Layer 4 of a small transformer language model trained on English Wikipedia (8 layers, counted from 0, width 64). Numbers have three digits each and are written without spaces.
Take only the direct path to the model's output, skipping the later layers: a vector added to the residual stream pushes a token's score in proportion to its dot product with that token's output vector.

Output vectors of the tokens that the questions are about. A number n stands for (n - 500) times 0.0038.
"{": 356405439814456596265552550709301507446734201557408540727520288584511632311478526345543472410441479639594651651364706370327478550658524793345660484539578600445448364590480296543490448485458337
"hed": 448539510639510429415292536552396433358779676753459651348638721344142573198491465477413450369473567594824727397405561455618463543518539580307540702539372579551346491661357373758460605151647293
"ft": 286686526554448306274550516544421681462542560192442722621427512379445596449500478497380381513539316758425512649441576486487476639539356495352578422555655513601403421443523500616499491533892420
"ouse": 429457662538660424492475802680714523550434358433484391280377281156605349090485659336573519541497537586673388561549732474467480387366394588235502576512251591666510745791540502684467563289644497
"ical": 298399611599348293289468693507630296268470207553403395364265445593343468240578714588536421653429368648722571521483798399573204746614678403459778708546325497456631533727599329716635629297526518
" -": 521552536610623408300593446515507436521460291499537617561458710627461460569499432493509580438453635410538549687610617520458585479516441440466473341524509399480388407467404553556534453560389393
"=": 328642467620778440365590563494248395438344436426426642639635447501626599565495240343311507380554431668393569493511699451466584408618380739428636326565591690522693344531618237507452530461478498
"ces": 328436644511519369366490547679352652182637491556463486744577556375087555491423440486595542294384348490617613443225614344524368698540238763583761259581521464714750405659669391487750580689315341
"ied": 201648551541382096381523548600435347815451474464628769524242520537406464543391397518604322413347540408657573425371591532495395435499569431388409657517413458614682355633517519784971779364421514
"*": 398480564705524400513641418509637447466550391503509386554614475611503674576431348362509627343626646557382637567481614590629394596619330580381452416546459416480348311520556331606637446391373414
"son": 627701726606396382315324746643449489590847392481675355288518506579300645449464601479431292341489550532669574561568502646345375650338026411448782428498484532444444202684361416582590712546498474
"ived": 471752402539406280255464471852293461653458668724539193514278448484691711332418454414178504481213387715724416767544632694437325191585509448403704564596421333459670636700447497752467660493579244
"ings": 494457479618468406494470525743273691468624512419598417504370310555245670213527634438696381527508408337598765599715709508671358634759489513470469483554221551512569459676415500218285766422293341
"ect": 472491636649489313434383315742350547481774160597572568547339440641631201284432509464535568491594321498467583501368580284412325236718642479456765616546473462773397505668684527787408603383570316
"6": 369578481459435554507529564388529559437482465398602535509547389531631409630430475386514606585372570445572402404552450494521550568612493376336686642561397584479456519471485463551447391608462571
"ith": 597449819476563299345533588793220533515479479575682512626293592496422337193469536404415482411503529625702495245438591667443257578837359454412636492502338317390625720530562758626443434393598373
"cess": 188478670404553512249370574721263696427724358664450522465508456334325448479457466508400317167499490734747691372417521508306475792456439721317844393543625543678533431708625293657547565508381484
"v": 436450508407550443483527420554354474679277566399463617584697461377367487468492756593327392582641477612400419660281434612448626737610386615468579551486516514641463463399358529310583458549468517
" season": 374631572531593509501565563516651297445775497459513357486329297326573582577506775473660502310493221563658512345499586474455605477647344674470262320603509349607423688613392490487490552397405645
"ities": 189518667658713602297305464580431506395582460651632223300351322413437636331487598319817351526574361486841484439340759505076437561489500711572682589555466306580655788426506562752400436464488449
"x": 421500745374547493464565234576356560572324455480472450446707579474490503746484493492393560647357428664435245532509582456476455592639428583509645461511603530716366294444423491434411429458783507
"en": 648483377477497581445306478622481317597356647558611651416676476554618557304511523484495318442530290455280488602582531523528559458411540504518437649438322549803658553544401677640539464312390322
"ov": 416354363558640499586290699684383575572515490727549389467483469526329326419490622441454311661627502447442505520529558530432500559460529514514400378454409494660342650486683465720526445550428454
"age": 171529393608478543587602475713613429361401291525522625492657410561437741564526412640548377403576298438631515456550680324493508504541484396438421487527202671633545577530773338324568638329574400
"ered": 472489359528277569374461554834236475706520449703590330105544459286517792495389581592459543454285719637427745308606579390255559104732647487349739656561339250630661392860703471577743501182461302
"A": 359475394376574554705458614458608517508559537520556607510534515449616514666430363347515432523561561532374639386496380358536411278641478670367634428480484468430496512432522505427413572561602571
"ock": 427549420689469451610542738535559711566448427496391523493339315475522646634482736424429386529624363589632604401526721496433428420520587409377499600491258384567334611582561409509323499470464345
"usic": 602608565398725449508462745700581647306420218591520517499468445361234784243432471263238428427642469650413433396625699313426503522585403657394542377521331382599628396563733478869646516282589565
"ten": 427615652737304436369775403614590593746349417471293373418475294440247520542469460507364355365297416515704547766662538242589485577806315462596899450546604646550443440697587223452479666387455340
"ree": 318536631378666526527445472788467503769765469691339581534544323459453575144480658274515503319248546448644729408286491362460334302510659512468491583503350578683466442530610483606379644572593429

Output weights of attention head 0. The head adds the sum of these rows, row i times number i of z. A number n stands for (n - 500) times 0.0013.
o0: 569414561549208829571338649642299743494372658241327587432420540358341520534322604589347528519664508418727609454504419352385604506534343414609346372526737506665527478553521457631557594390497607
o1: 184643584367580503691633522446440726374815810572512277581458338321544470844353606747562634636644525531436397459571467449366636543286489211358653323617489588357312286651332333652326433501475489
o2: 428559471517542596285469344422512542489474625424389384385277654746558434393571530495570547540300652385339355372526398437324623641375560590404451631488393563633729713563384477794786411569400480
o3: 704383236605417436447422612707576561768458283665513322674590516554540276547282509484600354468542461399398187489414536756652427460528410574464593523498565478510340694282365501661824505549474355
o4: 594555506450608470512525622344524661491551570532577814632402665609552456515317508415645578557281464467416352388398388413379352494338481311379460674409600580311542507506502526591511450669549547
o5: 841536529475749553436620644464634567695498571433447711162562307439498622608533332531468336587489541404722540648620570522336468238339380569241551271593595418594317512480447444444283693500355578
o6: 693396440374415355524468494548531504280674485480434383610397590458388668456717312647677447518440858422763650529400592499478246273304240618471461318478423439533641591691458658552566326595479622
o7: 429609515704749649282471443575512451364552635253424270354433876454403648375469427373435417373650404363233509397487560347498727727473582459522575522595571517491618623585477551316421693638486414
o8: 570491633454660349462588532404268411313426546383533316575409476670720413339677292453584484403579354492429754677462716316384480604520461660653782330333546680470560434461364504599492392598519489
o9: 272223458556314677418694507491650448444453578450335576242231578315641311599590458544686248477305734696533474495579295531407532664526540568475986545601439733407444692564603435513577405406676234
o10: 742416352422709435309619825412469398509478503327629512353478381447792489574530656577503296356391490527577555497620502510339694302312430460387514804393453619732451672327337601593556444500540414
o11: 552729558463659285551745513850582576352479320436498593536453401392355480429543528632309449519716481322630249507665411477548381436207497446365553347506641438448388534545910527504530466604493360
o12: 127374633436545431706384442449371641758631379472291588465265549791326404485495315493402601391541537664507667397507537211328622513331326423662408600572727617360690554391573491496505637662674767
o13: 654359539479604452504710586303537469661464604395482413461533522431505570364662635540711285603557539485441551492271711435589363350385398607458765586602306509401320839428513565407335234609405492
o14: 619412667462900449468509402579298357431466541581549376195602541497562645554596619364352400436575686353377591640469372537317475174567703650697289350398629466753497442435495471588450562400565864
o15: 585414664604638565491597446413529482266495559519588522507583793608563365419601209377566586548524493587468638435519536482555299131611381541472565591351588564456335382484551427453427403420546558
o16: 368584561478768518521474446663588616518704623515598546471379528455473734379500549479472173394627474605527459308407541576480341326351722567427317476611606360486353518663684555455482470445366498
o17: 723258446518341603445396551473622444535511389776572488572529490523498330550578575566503406462568449333461613383640338375463520430576290299438721570788566476450565608638795512334551421382407456
o18: 455433432491580662507410703423433426566653364424613484366598281435671559705703438371404523536476580511555450760481533484573664528431569383240410576648116460578580482470483704248662583354392574
o19: 514412464339757561473330602570530650611522441671223444616485505460391149783516517512504434422522688699709342694332443451662330446603377675193382567339499452575581347214681386390616593578438726
o20: 538422529557337554414601539534581208573634325355362645389630313265661663420527667149655517603583745671574639484340417658451649515604693565352689463431683396506300693367456273250170501774482543
o21: 312336189390386299759533448532535674701526431318360563513343311482696396433756382765517542433362307604368795570363509755331660569621837537385508621370492590714345756519459472170602479609452518
o22: 285669408624608673474757295286596778740567620235512272485579454642458625270435489725508507567233588570528354447314361778720560546422428354354588547590610702413465477500446610373587446152496405
o23: 307457364458905639472450363451493437465567751652703428492767652472542478433354526401596285573230526675333382540301242646291554523681802677658434381412571666461615605426249374575373228399605653
o24: 600601588340574089440689635525349682485538610464453527546475485420444599243784389672480322509372319468603471757446593408378404623272464509530510493279476710460522527593453620603583461431627493
o25: 536536592562337544302645701517503461437381552405503651492309732376526593457311545348509682498421365632555467657636317540408426576561554461220603561184719438320523410563450556539515645502751283
o26: 785405389569427457602358486612505567527462456425555463420299506382462692404599484541714561479462464436652536357268382570635355375658604431559528579649385502527588615593517524295353467462546613
o27: 551595464310538530342599354475512410678456403393489364605877756642444616629591579588168363470502683584388577501628589268630764335291577456731453434494562589434604565484617389331333691241482194
o28: 639283534521607464472544453376379765533516277705373483430526501607572295490657266691304725613362586320510412540522292394585577412481599266469539653425466610542620501545488468719730476266552533
o29: 762605586387490471571554575527479601653435374711622478388348320412503573563342689554505513463616314349565253580485535447391502604358498265518709579607538561340543398650394355512405637547484251
o30: 460543519636655387723574356529398465596761406520411378524433629518624497463551347338298535244719255596322649555605512734663342240407390719429210503644766405475491372309511604678728691400463219
o31: 494596412500591642596516573221445605426620471163553415474293446773637783617544588580429629526424658392481453481578244417667461456329359460136708344640524465284744431475338818583662463364547476

Each question shows a token from some text and the vector z that the head gathered there. A number n stands for (n - 500) times 0.0082.

")\n": 506455642507394458528517438468526493386374502544438512499409478568530489568695385548542363391213
Which of these tokens does it push up most? "en"

"eat": 442520586597522477622551571456480515577517519538478425449533537479524492537490452520537489503519
Which of these tokens does it push up most? "ces"

" ": 453808375706379494723262537508485578317492468567336428360459598433435458405353297435479445570316
Which two tokens does it push up most, strongest first? "*", "ov"

"1": 491616544623519481620482518504532468470462451531519532472421507468509512470505442531482475449483
Pushed down most: "ree"

"8": 663559633659765350329335304477469470659193318392283404599615279362528510464693332431834672353673
Which two tokens does it push up most, strongest first? "ied", "6"

" a": 478548484537497520550466442522488514486444429462522509522518553493485428490497511482480471494492
Which of these tokens does it push up most? "ock"

"-": 476763463659376481704377519501450562343445456575364497356431558478473439412404343452508405531305
Which three tokens does it push up most, strongest first? "*", "ces", "ov"

"un": 501630402464479483573407471553447471536471585618481527396484585509400507446566492495542405537464
Pushed down most: "en"

"ated": 494416584458343466456515501535357392529457569419535429589550543469507489407495480454455551474441
Which of these tokens does it push up most? "ities"

"am": 552507500582487468429515447578504533426414389460456459492521558576548465591645444545501513391372
Which of these tokens does it push up most? "ten"

"2": 584631484534459458414548449404434542480287563461422459411394434393494535407512379552524517501477
Which two tokens does it push up most, strongest first? "x", "usic"

"or": 569306579444467689534264454733622481376537710569669633525447481563589633538429523523770482195636
Pushed down most: "ces"

" A": 545583415368423526481428480603452406580422593555497583447460541531417605402547448451461455560478
Which two tokens does it push up most, strongest first? "A", "cess"

" n": 480515503537484516531507514507487479500440492475477456489508587527480491552541503481534461477426
Which two tokens does it push up most, strongest first? "{", "cess"

"ied": 792477526534432608515505494531534652499444532419488495466612599508491439553664477476539530367565
Pushed down most: "*"

"j": 468521652637528318413632482645558627632402378508538576539526324537490359459535408520699541667561
Which three tokens does it push up most, strongest first? "ied", "ect", "ical"

"ch": 515553444538422586516572504534431765337540574661489491464665482351459374661694436408630543618236
Pushed down most: "6"

"ess": 458505511547451527566519541476450448471532472475497501495436558521505463527523534492401556478509
Which of these tokens does it push up most? "ings"

"als": 434375523370391552570507555276473495402355586640437387360498455460460443485622455606441456456365
Pushed down most: "6"

"0": 523585499601401479533430437421504485419399529518384530460487560511442496373470416450504407511314
Which two tokens does it push up most, strongest first? "ov", "*"

" E": 505506460505497510572497492557522481505451499531526511516476558460519501554517510531567418492513
Which two tokens does it push up most, strongest first? "hed", "ered"

" In": 372415462607475398442381611406396448260533524449386440513661526615618693571560309583540415542449
Which two tokens does it push up most, strongest first? "v", "x"

"9": 413721562662461444613399508508487562411420491536377431428415480484481439449458308479590472556429
Which of these tokens does it push up most? "*"

" his": 476623546553456560524477369574593545407480482441656557551565499446506422337445548398340580616562
Which of these tokens does it push up most? " season"

"ant": 539403563623510434414490471441480632578312470368510397575640366430465418594540471542676650591474
Which three tokens does it push up most, strongest first? "ied", "usic", "ived"

" when": 525552528660595603561482427585628569514519434509557517485504571565467405557594634389579550507517
Which two tokens does it push up most, strongest first? "ouse", "ock"

"l": 470417571493468600539484563470523521470379534635436480425494481577539441544589492488594473516425
Which of these tokens does it push up most? "ect"

",": 470566463486492536579448492509536449500465491499500496509478597560468452549552521512510511464456
Which two tokens does it push up most, strongest first? "ock", "ouse"

"A": 468583471514524502710484514611468462631421470668426455389591574627396525416610472513532277631426
Which of these tokens does it push up most? "A"

" T": 501565516518507498495569503545550535486505512532408493466447597554429374594587544406562454401387
Which two tokens does it push up most, strongest first? "ical", "ouse"

"t": 624297512353574410472589512375632412937565747424624317281414439631453567757519489667283409407359
Which of these tokens does it push up most? "ree"

"im": 674646429526425485710650618426434466453506657622537464344608329459518534494489584388392347547517
Pushed down most: "6"

" P": 498512423566515440500451474383587448485441534568482406509604480451518512503525453515535459721416
Pushed down most: "ical"

"ampionship": 485652453520385544464418326596523549408448432474673551557616602473474403244404514317299491675477
Which two tokens does it push up most, strongest first? " season", "ock"

"a": 474596467590493498467574463418454622396491684542580476476538497362556539448537559469628552631554
Which of these tokens does it push up most? "usic"

" not": 648519544559406398529619565543670372339475512324489462577264447374541509686512503665626579459579
Which of these tokens does it push up most? "en"

"ents": 448508452446355433592535678400356367441526523449486533507321495416305456497353546589323672295396
Which of these tokens does it push up most? "ings"

"usic": 514359617597477429689396722618667338432642446567192451430409468614406467688599415532562402362366
Pushed down most: " season"

"own": 491550493510507527559528481536538494489462463473505524530513624526487480554519519492530472499456
Which of these tokens does it push up most? "ouse"

" R": 645592360440376529575542654580410388347459655712285497270317569387625672522738378588508371418546
Pushed down most: "ied"